Layer 4 of a small transformer language model trained on English Wikipedia (11 layers, counted from 0, width 128).
A neuron adds its activation times its output weights to the MLP's output. To switch it off is to set its activation to zero at one token and run the rest of the model.
A neuron's activation on a vector x is SiLU(gate . x) times (in . x), where the dot is the dot product.

Input weights of the MLP neurons that the questions are about. A number n stands for (n - 500) times 0.00095.
n33 gate: 456,404,421,403,445,681,572,326,401,747,608,389,432,670,396,357,434,511,304,737,668,232,625,570,591,472,485,542,481,301,607,485,684,551,519,448,566,420,714,640,607,322,638,386,603,523,609,644,554,587,327,435,661,564,323,476,609,304,270,523,368,537,347,577,584,612,565,469,578,412,272,628,364,543,387,720,723,335,741,254,737,447,400,695,677,600,606,485,512,453,446,449,379,276,396,580,608,542,633,679,740,476,638,351,466,316,342,452,381,565,632,455,567,587,296,667,537,446,421,584,415,407,658,468,561,708,655,535
n102 gate: 504,368,616,583,531,542,667,559,709,456,504,395,335,602,325,644,489,774,546,371,355,681,489,356,601,437,549,504,455,436,655,637,530,336,485,442,481,523,418,305,590,415,650,724,481,409,576,530,432,539,799,492,594,611,632,473,561,619,500,675,682,420,504,417,567,301,711,384,812,343,730,420,596,485,654,489,159,380,343,470,523,601,394,675,592,579,677,598,307,451,455,299,437,701,466,597,280,526,603,344,574,458,444,317,414,629,481,585,572,391,742,613,333,686,696,397,380,451,329,403,362,515,619,562,590,470,459,362
n128 gate: 757,520,484,714,608,388,602,643,310,683,599,214,603,488,634,326,540,355,612,643,436,314,376,671,298,719,516,425,325,335,633,473,488,548,314,602,368,335,637,557,535,460,523,582,621,337,333,353,555,274,472,339,586,593,402,512,540,572,475,365,635,477,414,414,516,547,402,563,448,578,476,254,419,613,661,614,528,680,696,378,560,632,401,524,380,631,481,539,464,670,374,508,785,628,508,161,322,446,484,687,749,360,594,558,563,430,229,731,580,794,340,487,326,322,553,456,696,500,650,445,393,504,488,508,551,612,322,355
n132 gate: 276,259,551,571,614,564,766,590,474,553,471,326,535,851,621,383,395,370,279,487,572,538,289,412,359,176,454,732,525,488,398,492,335,353,533,603,513,835,541,362,533,568,334,504,784,466,281,483,437,692,462,541,321,328,496,500,340,711,740,513,513,307,393,508,330,338,442,587,517,761,538,236,811,521,526,621,508,492,591,160,517,488,679,651,746,435,508,658,316,483,617,479,443,447,242,632,358,430,517,484,569,445,512,459,500,465,568,196,731,475,518,567,723,393,327,626,584,371,594,673,361,554,466,368,393,463,598,551
n175 gate: 306,623,491,487,759,565,685,651,382,579,526,699,682,607,209,594,436,754,613,599,448,190,422,311,277,388,453,568,416,559,496,425,521,526,383,263,461,411,420,601,808,447,581,394,449,607,315,440,530,802,669,496,500,450,479,452,436,504,438,379,483,418,538,496,686,713,653,343,66,460,526,500,651,609,469,419,318,631,411,496,650,656,837,741,591,380,383,236,372,453,466,539,424,412,794,517,432,550,548,542,540,171,787,340,661,584,815,566,500,733,382,473,408,715,456,358,495,534,491,504,335,602,722,548,487,441,420,674
n289 gate: 504,529,487,580,559,636,534,676,547,269,417,293,343,596,483,517,647,602,347,282,492,521,652,420,466,338,433,566,718,799,423,488,306,736,672,423,500,380,396,396,488,162,251,603,364,479,559,500,617,346,615,878,350,422,708,315,727,652,561,917,479,275,661,355,662,346,812,550,593,622,609,479,234,649,770,329,593,649,409,442,437,430,454,618,568,387,524,504,349,592,563,385,330,475,633,442,508,644,483,533,323,521,409,389,645,535,637,431,398,288,491,473,423,466,413,517,655,629,723,669,539,350,530,487,558,639,672,402
n292 gate: 467,372,467,331,386,545,550,555,623,512,444,405,554,629,720,412,319,473,598,589,516,738,334,335,632,323,552,480,543,360,796,721,460,370,496,459,354,604,508,575,425,591,277,678,302,597,524,379,628,640,402,628,508,433,532,512,464,459,651,326,444,434,397,580,452,716,640,500,359,416,516,698,524,210,668,344,455,377,357,540,617,433,688,601,267,717,253,616,500,198,512,328,681,520,728,345,375,338,585,374,517,622,329,290,488,621,718,484,538,588,440,457,347,232,546,706,322,592,818,607,579,516,250,619,500,346,429,394
n306 gate: 206,338,675,630,593,491,595,734,329,528,546,347,609,676,729,462,693,354,606,723,436,637,572,403,599,636,747,612,442,334,235,455,517,327,475,655,572,326,388,547,570,453,533,413,615,420,534,449,241,526,508,583,392,557,542,582,677,492,408,597,504,428,570,591,666,346,346,359,454,618,475,706,553,572,151,500,420,546,425,621,605,347,513,365,534,391,639,629,588,798,529,261,294,496,396,620,349,401,326,772,245,441,757,182,450,279,397,633,460,562,496,625,530,406,461,572,270,563,612,347,814,563,739,474,305,328,369,355
n33 in: 625,516,500,332,374,500,348,588,552,557,227,539,687,371,488,629,653,360,472,582,472,416,484,488,332,709,684,484,442,454,556,393,600,303,573,472,583,303,272,226,434,376,450,546,435,684,547,417,644,456,341,744,356,458,465,729,445,540,260,622,135,504,461,539,601,519,426,430,637,557,555,598,477,452,655,438,516,504,454,605,551,673,403,693,460,508,649,336,344,727,554,448,578,396,403,539,406,381,670,512,500,492,234,569,465,629,524,652,558,403,26,687,404,572,152,524,446,434,396,485,463,706,687,696,720,577,511,488
n102 in: 447,728,708,672,599,507,534,610,429,665,616,367,773,620,230,718,526,510,626,431,714,403,324,496,276,389,540,486,482,392,582,286,396,390,511,537,544,615,532,417,432,429,287,252,453,628,416,265,420,765,397,341,565,475,200,474,646,434,405,643,621,675,604,359,507,583,406,616,379,455,507,522,710,407,602,536,474,345,460,406,522,561,547,467,456,424,553,507,555,449,388,429,359,450,337,493,489,607,330,486,636,692,392,482,428,394,328,541,446,395,450,639,672,452,447,419,573,663,317,514,621,834,478,444,482,500,450,515
n128 in: 496,525,415,584,397,337,205,496,545,363,584,561,591,307,586,660,522,558,182,602,607,790,445,361,634,397,445,547,453,670,481,504,514,672,489,448,496,439,543,598,698,649,666,493,349,449,636,287,631,463,485,366,362,600,630,653,471,367,515,353,635,549,799,565,374,793,583,507,419,625,602,500,621,452,443,493,669,385,468,489,570,647,300,496,589,515,528,558,522,657,729,377,428,507,634,428,438,582,471,579,470,589,424,389,727,459,530,186,543,363,694,337,351,545,557,570,492,355,545,489,238,565,333,455,608,575,365,478
n132 in: 558,629,633,477,241,179,237,445,595,410,537,657,592,570,625,570,509,412,656,351,636,657,444,752,676,407,458,722,555,343,728,459,817,247,349,591,566,334,615,586,427,367,675,693,340,495,645,406,375,352,382,329,486,596,532,533,636,660,257,411,332,545,463,694,334,458,903,509,439,587,714,547,737,547,422,495,702,767,491,722,276,271,532,566,254,606,414,565,379,533,296,187,592,491,342,610,602,390,396,486,654,425,633,729,693,384,672,428,589,338,614,263,510,481,779,706,200,356,395,532,471,240,472,548,656,837,532,160
n175 in: 611,430,773,488,492,395,377,589,644,492,306,721,543,765,589,492,628,589,374,653,446,403,375,206,504,452,595,549,504,512,627,468,635,625,472,432,592,549,700,313,598,606,377,435,760,566,321,479,372,420,534,488,479,120,681,581,459,721,367,587,272,754,451,500,570,566,574,422,641,461,471,856,419,336,547,413,546,230,435,418,782,675,331,238,399,637,645,438,269,583,693,361,440,370,488,549,409,723,496,557,380,412,737,455,365,295,627,521,553,611,372,355,504,365,521,542,548,702,606,480,208,706,332,513,561,403,363,596
n289 in: 528,643,484,461,307,583,640,466,392,500,414,407,516,797,396,391,516,427,456,656,547,532,465,312,372,459,547,442,504,527,596,462,458,543,611,440,579,512,361,488,646,344,361,515,577,328,563,386,407,352,195,481,508,515,589,740,465,437,337,198,637,489,604,249,577,264,574,407,535,464,399,594,340,643,463,663,465,612,647,581,296,300,702,469,678,589,405,473,703,387,376,763,256,496,752,339,422,404,480,443,335,599,639,650,500,581,332,592,566,171,558,724,324,177,665,327,512,418,520,508,565,632,575,540,573,351,408,722
n292 in: 488,508,411,305,737,569,247,488,585,542,587,524,405,727,561,627,560,365,520,592,661,269,548,504,463,504,504,610,711,784,220,446,402,592,613,676,316,626,366,308,449,541,484,355,590,668,572,676,662,472,415,571,370,757,346,741,660,255,310,524,556,347,516,524,386,536,472,405,424,719,460,368,376,714,372,571,673,583,720,500,504,371,575,756,496,438,527,579,738,631,338,423,463,149,674,582,452,559,560,422,147,585,551,555,398,710,435,455,449,520,348,369,496,772,447,508,328,433,508,418,442,587,496,317,441,593,523,496
n306 in: 244,447,620,504,603,578,504,643,446,378,334,456,568,736,529,821,480,515,459,545,496,633,668,267,721,406,459,443,712,298,716,448,524,492,392,567,406,411,641,550,709,429,472,693,608,659,705,381,541,537,446,783,540,408,213,350,369,714,424,570,414,668,508,528,552,350,512,250,385,487,390,447,444,401,470,528,488,597,693,427,684,492,451,140,620,369,532,687,419,561,273,483,360,388,731,781,374,432,549,276,344,537,476,496,552,572,679,613,613,460,717,366,358,646,332,557,392,678,379,432,542,585,289,467,516,205,691,525

Output weights of the MLP neurons that the questions are about. A number n stands for (n - 500) times 0.00028.
n33: 454,534,348,430,470,472,416,415,635,463,208,575,592,605,639,359,419,511,573,515,545,552,573,508,644,688,319,610,421,782,401,730,140,504,482,349,416,559,449,375,511,395,461,665,723,727,458,690,390,522,519,389,616,320,425,56,512,604,688,485,427,319,333,458,511,336,520,657,573,385,407,521,574,519,296,399,565,367,318,567,585,538,655,242,286,430,520,474,576,359,364,331,675,554,461,621,581,343,442,496,493,508,604,520,628,610,549,553,466,561,657,485,703,363,286,485,655,469,470,386,840,605,352,451,267,514,478,421
n102: 476,550,420,524,552,657,408,439,358,429,378,752,793,566,650,356,654,552,669,926,99,484,460,484,558,628,232,552,598,693,516,426,413,508,310,455,424,353,325,583,590,555,662,390,571,424,308,500,479,451,567,474,269,398,467,451,561,369,422,332,597,888,615,528,367,554,385,352,666,541,379,631,529,480,516,582,664,436,614,488,694,579,568,326,304,652,549,625,567,611,504,653,534,477,549,496,472,504,468,534,289,349,423,554,677,294,314,547,468,523,359,551,520,303,522,564,676,343,702,562,546,350,398,534,279,679,709,524
n128: 624,649,400,699,595,467,392,450,445,480,521,29,674,544,423,688,447,524,458,600,626,201,536,520,585,515,516,679,484,425,432,637,417,637,206,557,472,562,412,816,519,221,452,520,480,523,469,464,641,553,461,225,542,480,255,763,573,492,570,740,701,366,341,267,489,764,467,253,618,534,476,425,301,496,488,594,368,428,671,371,476,448,476,383,680,459,422,547,525,530,594,657,634,466,561,419,349,652,637,504,465,391,415,591,453,353,615,492,567,632,407,626,453,531,751,401,805,482,544,562,421,484,583,800,385,731,283,496
n132: 389,297,495,570,280,447,458,587,614,627,311,695,638,677,551,560,584,96,443,505,663,724,514,482,576,301,464,463,437,477,777,698,457,610,399,505,329,670,878,535,600,373,534,686,422,339,475,463,652,614,750,461,443,568,567,355,613,543,348,592,324,323,450,421,334,910,386,509,533,361,459,431,559,450,581,536,551,633,458,360,808,491,413,565,453,618,406,622,611,291,691,233,540,648,247,314,763,560,412,274,108,548,751,185,559,468,742,523,331,630,268,681,368,510,530,899,480,420,651,460,443,464,688,456,495,737,289,358
n175: 611,535,770,595,814,675,349,384,320,714,350,459,509,749,593,599,505,410,342,500,447,487,536,473,807,643,491,544,552,772,491,773,898,611,216,423,380,396,258,625,311,570,316,443,474,437,549,606,751,614,482,395,458,680,62,231,418,442,422,660,554,734,270,411,755,686,629,578,486,513,526,359,184,504,550,718,411,372,282,291,387,456,438,387,423,705,505,491,523,475,588,275,377,429,599,586,659,481,365,466,500,519,451,611,663,491,130,539,434,399,504,517,496,495,399,854,615,463,381,715,468,439,622,557,509,508,458,571
n289: 541,606,504,313,337,436,553,471,597,516,423,267,563,720,433,636,616,743,732,598,702,404,241,762,432,455,210,529,307,557,586,384,645,398,637,488,475,464,621,215,411,444,523,576,411,806,473,677,404,687,621,523,380,544,636,702,621,373,593,701,380,562,353,648,557,676,356,420,488,434,343,557,360,273,454,560,722,186,492,512,616,508,406,334,647,466,282,664,517,375,604,428,453,597,463,492,546,358,587,624,540,517,612,742,658,565,358,585,516,693,595,436,472,132,624,622,438,448,573,595,572,561,310,430,674,752,289,520
n292: 450,814,413,609,467,160,691,534,549,370,570,633,548,491,439,354,521,308,313,641,876,593,542,566,472,858,379,492,618,410,404,411,327,362,373,622,550,548,369,414,496,606,259,467,372,779,409,816,345,508,414,743,410,385,573,557,525,601,795,682,709,315,459,404,481,330,684,624,496,418,703,628,550,443,667,370,529,566,521,524,584,661,463,529,237,355,793,366,282,343,437,672,500,480,352,612,589,518,550,547,394,683,588,629,447,628,549,263,607,543,525,252,443,342,356,422,513,568,405,408,728,312,343,580,496,496,377,595
n306: 475,429,621,555,475,478,152,436,517,484,694,392,783,670,167,655,224,492,319,546,582,492,538,320,760,577,528,529,496,607,450,259,522,805,580,449,337,386,424,606,429,492,539,455,554,488,527,333,661,540,500,429,349,578,795,816,274,602,327,592,542,339,575,714,318,224,539,647,360,500,652,559,620,450,711,373,345,383,329,418,619,521,579,280,671,367,526,590,597,426,449,530,356,635,381,391,295,509,707,382,529,601,542,660,657,575,707,686,347,437,416,516,521,622,768,625,302,707,612,589,509,496,512,352,339,285,504,712

Each question names a token from some text and the token that comes next. It shows the vector x that enters the MLP there. A number n stands for (n - 500) times 0.0083.

Then comes g, the gradient of the next token's log-probability with respect to the MLP's output, scaled to length 1. A neuron's effect is roughly proportional to its activation times (output weights . g). A number n stands for (n - 500) times 0.00073.

"us", then " |"
x: 333,740,436,490,519,530,698,629,400,707,424,624,384,859,452,558,547,390,331,439,528,459,481,668,581,453,452,449,403,598,446,521,602,504,681,480,446,479,467,631,522,485,522,643,463,431,387,521,438,584,414,603,532,514,270,265,277,542,580,638,577,716,471,434,481,495,435,462,469,401,386,441,514,480,472,427,520,663,518,483,332,481,479,407,810,505,409,483,577,497,453,581,384,597,376,349,495,657,611,317,369,773,459,537,521,508,404,665,530,499,342,450,415,359,335,451,481,697,610,407,701,404,509,504,369,593,544,549
g: 363,528,284,517,557,446,503,532,438,642,458,520,498,572,551,460,497,205,377,576,371,613,434,636,596,453,373,437,529,294,405,558,674,447,445,384,554,302,830,525,450,625,569,515,374,503,549,588,661,554,676,593,614,527,470,686,469,510,712,443,476,550,505,510,447,401,604,311,319,421,620,248,351,325,438,352,418,502,538,593,532,574,777,566,598,636,270,534,678,431,377,318,659,623,511,622,593,591,583,667,312,207,387,604,493,402,567,711,513,575,581,595,365,483,586,561,390,367,486,619,579,621,169,576,344,449,429,485
Which neuron, switched off, lowers the next token's probability most? n289

"0", then "3"
x: 555,777,477,213,520,473,613,283,349,522,416,499,430,756,368,688,546,326,649,483,504,492,529,503,720,607,334,551,264,375,492,531,485,407,418,439,517,468,511,648,522,511,620,542,441,546,573,657,543,530,397,658,626,561,419,415,413,444,479,465,564,578,287,561,387,400,385,336,654,680,566,543,475,516,437,406,614,350,386,456,599,400,563,345,578,447,536,579,688,537,535,508,551,514,389,495,585,386,689,653,489,617,414,649,477,634,620,649,588,396,462,342,405,300,386,497,359,488,571,412,353,717,434,634,580,456,462,353
g: 499,534,451,737,397,503,384,476,498,575,596,530,549,288,607,559,653,638,567,384,395,606,257,567,574,489,622,639,285,593,727,393,577,518,478,526,543,326,715,441,411,499,676,333,353,335,398,418,495,383,373,389,652,708,487,632,294,592,428,652,481,446,438,390,559,356,603,610,508,629,610,727,513,303,643,430,335,492,507,578,493,530,397,349,783,589,632,440,364,422,585,525,511,220,522,338,492,568,338,580,192,454,595,674,760,253,489,390,349,505,483,483,484,572,552,569,430,599,628,531,526,269,509,546,546,540,599,434
Which neuron, switched off, raises the next token's probability most? n33

" |", then " Silver"
x: 569,593,426,537,389,540,621,498,578,587,547,523,651,579,462,477,761,567,465,456,548,434,534,586,503,378,600,557,598,497,545,608,547,672,688,636,376,526,452,418,402,382,416,309,653,466,489,444,437,565,249,547,366,580,506,186,316,427,399,405,499,596,422,511,358,548,388,388,505,520,675,505,416,670,564,488,372,458,505,521,497,538,521,338,471,392,652,740,625,588,536,535,485,486,454,473,500,585,550,513,454,456,435,507,395,308,191,443,652,483,482,337,420,324,570,763,522,775,530,497,540,743,424,417,534,398,525,529
g: 235,527,337,375,578,438,506,597,352,540,686,262,320,389,588,363,402,402,484,343,816,531,638,342,479,547,373,582,380,579,472,507,453,577,289,509,311,559,630,532,573,434,480,405,604,570,331,416,488,212,453,432,496,595,420,717,437,518,780,409,424,320,502,399,408,461,464,325,460,766,447,765,561,320,517,485,575,417,678,496,440,600,549,388,665,500,478,425,404,628,573,644,408,374,585,749,496,582,439,504,844,718,568,460,395,555,429,380,523,472,571,637,760,438,452,462,554,610,445,599,472,530,574,496,577,599,583,475
Which neuron, switched off, lowers the next token's probability most? n132

" B", then "ould"
x: 641,652,415,298,662,587,579,673,621,564,450,541,340,428,407,565,461,479,469,420,525,386,257,559,594,671,693,626,402,316,489,479,632,520,652,671,758,504,513,538,405,575,434,449,461,419,471,413,535,538,413,665,701,504,314,565,347,457,353,421,497,499,402,742,444,456,463,460,384,419,535,640,501,596,554,555,431,608,478,508,588,450,519,469,344,548,445,593,568,465,537,324,518,677,339,265,430,589,532,476,578,561,374,717,439,411,512,612,163,417,482,329,630,423,518,571,521,591,682,426,274,714,461,458,489,548,366,410
g: 582,477,585,494,639,503,392,539,567,370,461,543,744,582,606,520,425,558,386,502,446,592,501,756,159,396,489,209,325,461,526,405,357,565,507,566,587,485,396,375,788,672,600,261,701,362,656,563,668,298,566,369,383,270,514,625,558,751,531,434,469,577,399,349,550,606,650,396,478,509,452,383,508,385,458,306,738,522,434,696,364,778,334,696,530,606,572,335,653,567,425,555,363,471,457,406,627,306,514,423,319,523,449,695,388,308,583,592,517,514,620,362,466,488,505,547,552,429,525,514,475,546,557,548,399,491,586,505
Which neuron, switched off, lowers the next token's probability most? n128

"2", then "0"
x: 540,683,403,478,603,465,546,484,358,478,488,672,594,710,417,464,638,524,599,364,487,372,310,435,667,580,526,542,612,570,491,475,490,521,376,431,635,599,468,453,620,599,564,468,423,317,605,416,426,732,365,470,593,609,392,592,348,652,520,346,771,556,512,512,468,284,345,516,648,590,557,572,581,377,620,461,290,462,348,486,223,522,555,501,578,570,538,612,530,400,536,628,513,490,359,503,478,503,565,441,561,508,372,420,470,650,369,483,632,455,789,490,677,244,333,523,712,266,487,326,288,588,478,391,580,481,402,490
g: 354,475,542,217,650,398,634,688,567,398,493,568,517,711,591,420,383,367,547,531,540,478,532,371,656,479,420,440,508,487,571,523,335,375,413,381,482,329,212,658,320,476,170,266,637,678,570,459,409,495,555,695,527,370,412,469,706,648,484,482,645,388,492,371,626,641,324,349,587,672,663,384,548,623,402,487,593,500,417,447,385,567,551,536,628,331,477,693,435,542,453,660,326,577,417,555,605,472,603,452,691,417,484,483,375,722,604,355,648,554,472,607,617,459,525,420,578,326,465,465,433,710,570,622,725,247,570,366
Which neuron, switched off, lowers the next token's probability most? n132

"ical", then " University"
x: 365,689,507,396,530,512,523,548,568,457,344,563,500,761,372,612,776,664,545,432,536,367,253,548,645,473,549,457,390,434,386,423,629,492,487,669,536,433,378,565,438,339,477,511,327,594,481,769,401,550,503,687,555,440,306,193,523,485,463,528,600,575,522,451,640,322,426,525,386,595,353,404,589,674,589,304,494,433,497,457,575,541,498,462,770,407,504,503,355,551,506,419,472,594,425,465,607,593,523,420,410,660,510,537,540,525,352,608,388,581,384,446,448,403,413,669,505,653,597,586,403,628,422,609,577,497,502,313
g: 538,543,627,508,673,744,472,386,396,659,451,490,504,516,416,520,573,303,434,732,676,715,475,707,716,486,440,194,248,765,626,582,468,537,338,336,505,553,365,573,645,519,472,377,596,369,626,441,703,308,491,417,544,825,261,498,429,591,634,583,379,562,555,522,677,337,461,524,515,521,480,593,503,551,392,584,394,691,420,444,535,394,494,387,475,423,454,437,376,307,410,346,488,601,644,367,462,361,655,470,265,426,622,562,435,472,504,546,343,747,364,500,419,423,476,475,516,434,531,579,430,665,670,588,347,373,589,394
Which neuron, switched off, lowers the next token's probability most? n175

"==", then "Se"
x: 723,507,459,411,406,552,507,553,464,361,661,598,516,518,452,507,743,553,438,516,419,405,526,440,357,479,518,510,527,546,661,414,702,720,660,539,617,646,463,554,583,561,353,429,408,548,507,536,605,432,350,342,441,646,393,468,552,381,475,486,805,519,542,522,352,445,509,186,442,576,620,445,322,498,618,470,350,552,614,406,430,512,412,399,612,555,559,594,679,624,400,495,525,442,505,305,451,719,666,457,465,380,502,392,548,290,418,607,619,510,467,580,303,403,625,595,785,440,522,460,369,400,549,490,529,493,362,256
g: 594,298,456,696,677,559,533,529,456,552,509,317,332,342,573,472,423,708,513,541,544,626,528,446,358,476,199,626,639,342,455,687,623,370,426,519,433,636,575,547,349,376,478,556,507,628,310,453,557,520,777,601,484,426,589,505,629,551,634,578,294,608,569,399,365,439,492,458,426,686,613,383,725,498,271,381,423,428,610,388,317,385,604,566,653,582,640,416,473,500,361,417,473,461,500,448,664,590,609,552,716,332,703,453,548,380,356,454,649,434,498,494,530,641,651,408,440,330,245,695,419,585,296,480,233,716,517,485
Which neuron, switched off, lowers the next token's probability most? n128

"ate", then " professor"
x: 394,516,604,380,511,616,487,446,636,550,438,561,494,718,477,459,568,617,568,419,630,527,392,589,625,398,548,511,460,686,598,454,658,462,463,530,633,364,441,474,590,426,630,772,226,547,401,608,407,455,612,544,429,572,446,253,502,490,455,568,540,554,505,414,564,340,529,495,340,529,433,406,387,697,356,283,541,486,400,317,456,389,587,524,572,489,493,514,406,637,535,404,373,435,158,594,597,474,562,319,415,473,505,474,540,570,541,760,566,467,507,621,236,346,545,672,600,504,640,647,594,724,326,385,594,578,416,515
g: 377,575,554,712,569,575,633,600,396,682,546,676,274,593,515,287,364,307,584,677,477,623,620,567,586,565,613,356,407,672,470,336,472,509,535,672,558,324,488,537,723,618,400,402,475,436,526,235,371,307,355,612,705,487,517,729,605,530,458,541,531,635,381,500,444,471,486,600,384,467,506,292,621,359,302,362,609,660,534,362,369,503,520,660,464,338,432,617,349,418,451,512,540,457,597,508,202,498,530,414,533,503,487,430,429,542,551,251,548,528,347,555,430,634,477,443,314,626,800,492,432,727,663,592,635,428,282,517
Which neuron, switched off, raises the next token's probability most? n289

" Mon", then "ro"
x: 641,256,643,404,462,544,757,666,759,478,392,579,301,465,384,487,676,583,519,392,195,394,434,533,623,754,700,496,425,449,469,495,465,275,485,661,491,571,432,663,375,568,522,683,507,634,342,563,576,445,292,517,602,571,552,483,410,634,484,474,500,529,421,556,360,491,459,655,439,532,491,572,318,559,557,514,524,429,433,429,510,520,303,461,628,545,444,626,521,492,359,589,586,517,567,291,415,491,570,404,628,546,412,612,605,532,386,501,280,422,604,489,417,567,557,508,485,694,463,396,327,408,418,196,451,499,725,524
g: 324,600,214,363,613,400,469,627,540,747,744,616,594,408,411,414,644,493,652,626,654,593,484,613,476,475,708,741,468,610,570,419,564,369,342,533,636,489,303,350,470,508,408,507,539,411,453,623,357,356,504,348,536,653,398,549,753,460,582,233,607,585,491,638,363,578,527,512,473,589,509,443,261,515,716,518,498,452,525,645,591,714,380,487,486,525,434,402,688,573,215,478,384,563,592,358,345,289,632,591,604,424,484,405,538,484,271,376,444,638,556,596,335,431,344,540,329,487,567,576,394,644,247,429,538,551,496,557
Which neuron, switched off, lowers the next token's probability most? n128

" P", then "ine"
x: 624,481,544,331,619,722,817,386,568,519,435,394,416,360,395,584,606,428,611,264,509,386,543,612,587,690,387,476,487,515,407,600,721,489,615,602,760,786,375,577,422,637,393,482,422,660,468,460,480,370,471,672,476,658,457,631,415,337,527,506,470,518,416,548,420,452,495,351,506,632,584,605,489,432,486,389,554,548,515,592,462,521,457,318,472,706,452,499,485,473,426,510,384,520,537,387,469,517,563,511,524,546,346,621,470,602,547,479,207,489,490,269,511,617,419,442,420,631,577,535,145,566,443,341,406,493,454,477
g: 617,601,594,672,629,681,451,428,361,431,487,616,538,604,462,490,620,499,478,350,546,615,550,648,358,575,428,569,687,350,469,451,347,771,643,453,565,511,333,556,391,542,516,613,533,483,493,350,454,300,412,410,395,312,586,372,697,464,287,461,529,659,374,564,582,549,313,440,466,629,133,264,413,702,385,468,552,634,352,640,494,395,462,515,399,651,339,488,535,462,500,481,324,623,507,202,606,562,366,345,622,598,550,407,636,660,411,712,401,551,511,530,557,669,586,637,567,434,330,409,446,377,806,379,482,451,601,668
Which neuron, switched off, raises the next token's probability most? n292

"s", then " and"
x: 520,703,295,485,537,374,566,525,419,583,507,504,575,726,287,590,572,365,556,441,565,467,539,702,668,769,520,454,575,292,370,655,487,512,526,622,238,528,452,487,517,629,583,680,365,458,460,572,406,548,527,697,523,611,476,255,429,528,499,512,588,508,343,441,421,549,453,415,373,437,640,669,459,396,458,389,521,587,468,536,448,437,455,503,502,587,502,483,616,593,426,601,399,676,354,202,589,433,497,435,174,805,446,627,433,452,468,648,398,472,287,501,410,467,435,433,517,675,540,531,389,514,446,525,565,553,608,463
g: 447,579,491,524,322,569,411,415,480,561,404,285,349,855,372,626,717,504,459,498,671,490,59,424,595,511,479,347,555,540,405,397,433,543,561,515,439,541,542,528,633,421,510,681,530,549,547,580,573,498,314,439,415,434,370,497,467,495,344,439,601,457,559,492,484,537,653,372,625,558,482,427,491,614,649,622,533,386,464,628,500,565,604,506,498,451,343,551,446,577,579,462,533,484,589,588,579,538,378,246,447,572,215,442,524,459,658,589,675,590,538,329,177,123,655,525,431,727,601,514,455,543,596,299,756,737,419,569
Which neuron, switched off, raises the next token's probability most? n128

" =", then " Other"
x: 528,430,495,735,287,363,563,589,453,480,642,431,415,337,462,577,706,527,483,442,577,461,646,414,417,473,375,831,586,615,718,405,785,623,615,594,496,475,435,452,283,536,594,333,474,509,611,520,629,490,462,485,525,560,533,424,503,513,438,394,586,570,490,503,321,361,501,449,641,320,561,534,316,365,673,555,406,429,512,445,479,572,498,586,597,554,594,613,622,508,352,462,441,434,393,272,646,555,807,564,450,429,505,318,568,475,520,528,592,444,426,420,238,207,602,622,558,602,525,397,452,499,569,548,332,407,512,451
g: 512,296,395,330,460,499,578,269,416,477,561,697,713,455,290,364,297,538,685,505,537,513,559,430,613,581,526,615,570,488,574,435,561,539,504,416,597,637,367,578,478,503,426,582,264,524,448,483,343,548,606,358,481,665,525,422,508,523,288,443,458,520,661,563,376,325,679,372,360,629,581,556,416,624,545,428,421,662,459,392,404,644,536,375,447,578,619,605,682,657,317,632,411,527,429,391,863,645,620,721,542,520,285,707,306,304,390,465,331,425,735,470,609,430,350,772,548,423,396,624,587,385,500,638,399,432,499,400
Which neuron, switched off, raises the next token's probability most? n289

"0", then "1"
x: 396,629,571,485,542,479,373,418,419,435,453,481,613,750,407,703,479,411,737,446,367,401,602,606,720,611,345,558,452,573,527,441,509,296,178,519,501,573,555,528,462,600,530,516,523,404,545,574,577,516,267,605,475,607,325,667,591,479,306,482,593,503,493,626,449,332,372,407,576,636,572,432,552,396,467,472,531,346,467,335,491,451,578,412,799,434,602,581,545,479,391,568,544,376,234,458,510,469,609,491,448,578,454,608,478,684,447,709,422,469,545,334,440,391,612,593,350,496,620,560,318,705,716,471,482,512,466,256
g: 376,472,528,639,512,460,601,552,596,352,525,851,396,424,578,559,502,783,353,550,471,590,516,308,501,538,333,517,614,502,487,745,492,516,603,331,555,689,369,524,580,540,494,229,512,425,550,725,674,451,276,441,427,277,424,589,393,562,502,516,339,619,589,403,359,608,533,467,637,389,608,540,462,516,397,490,355,581,727,394,633,317,613,564,562,481,681,444,381,561,480,386,503,568,545,462,616,295,467,681,521,454,584,465,320,738,520,394,315,575,482,645,489,323,500,311,304,481,224,569,325,539,390,451,660,414,616,737
Which neuron, switched off, raises the next token's probability most? n306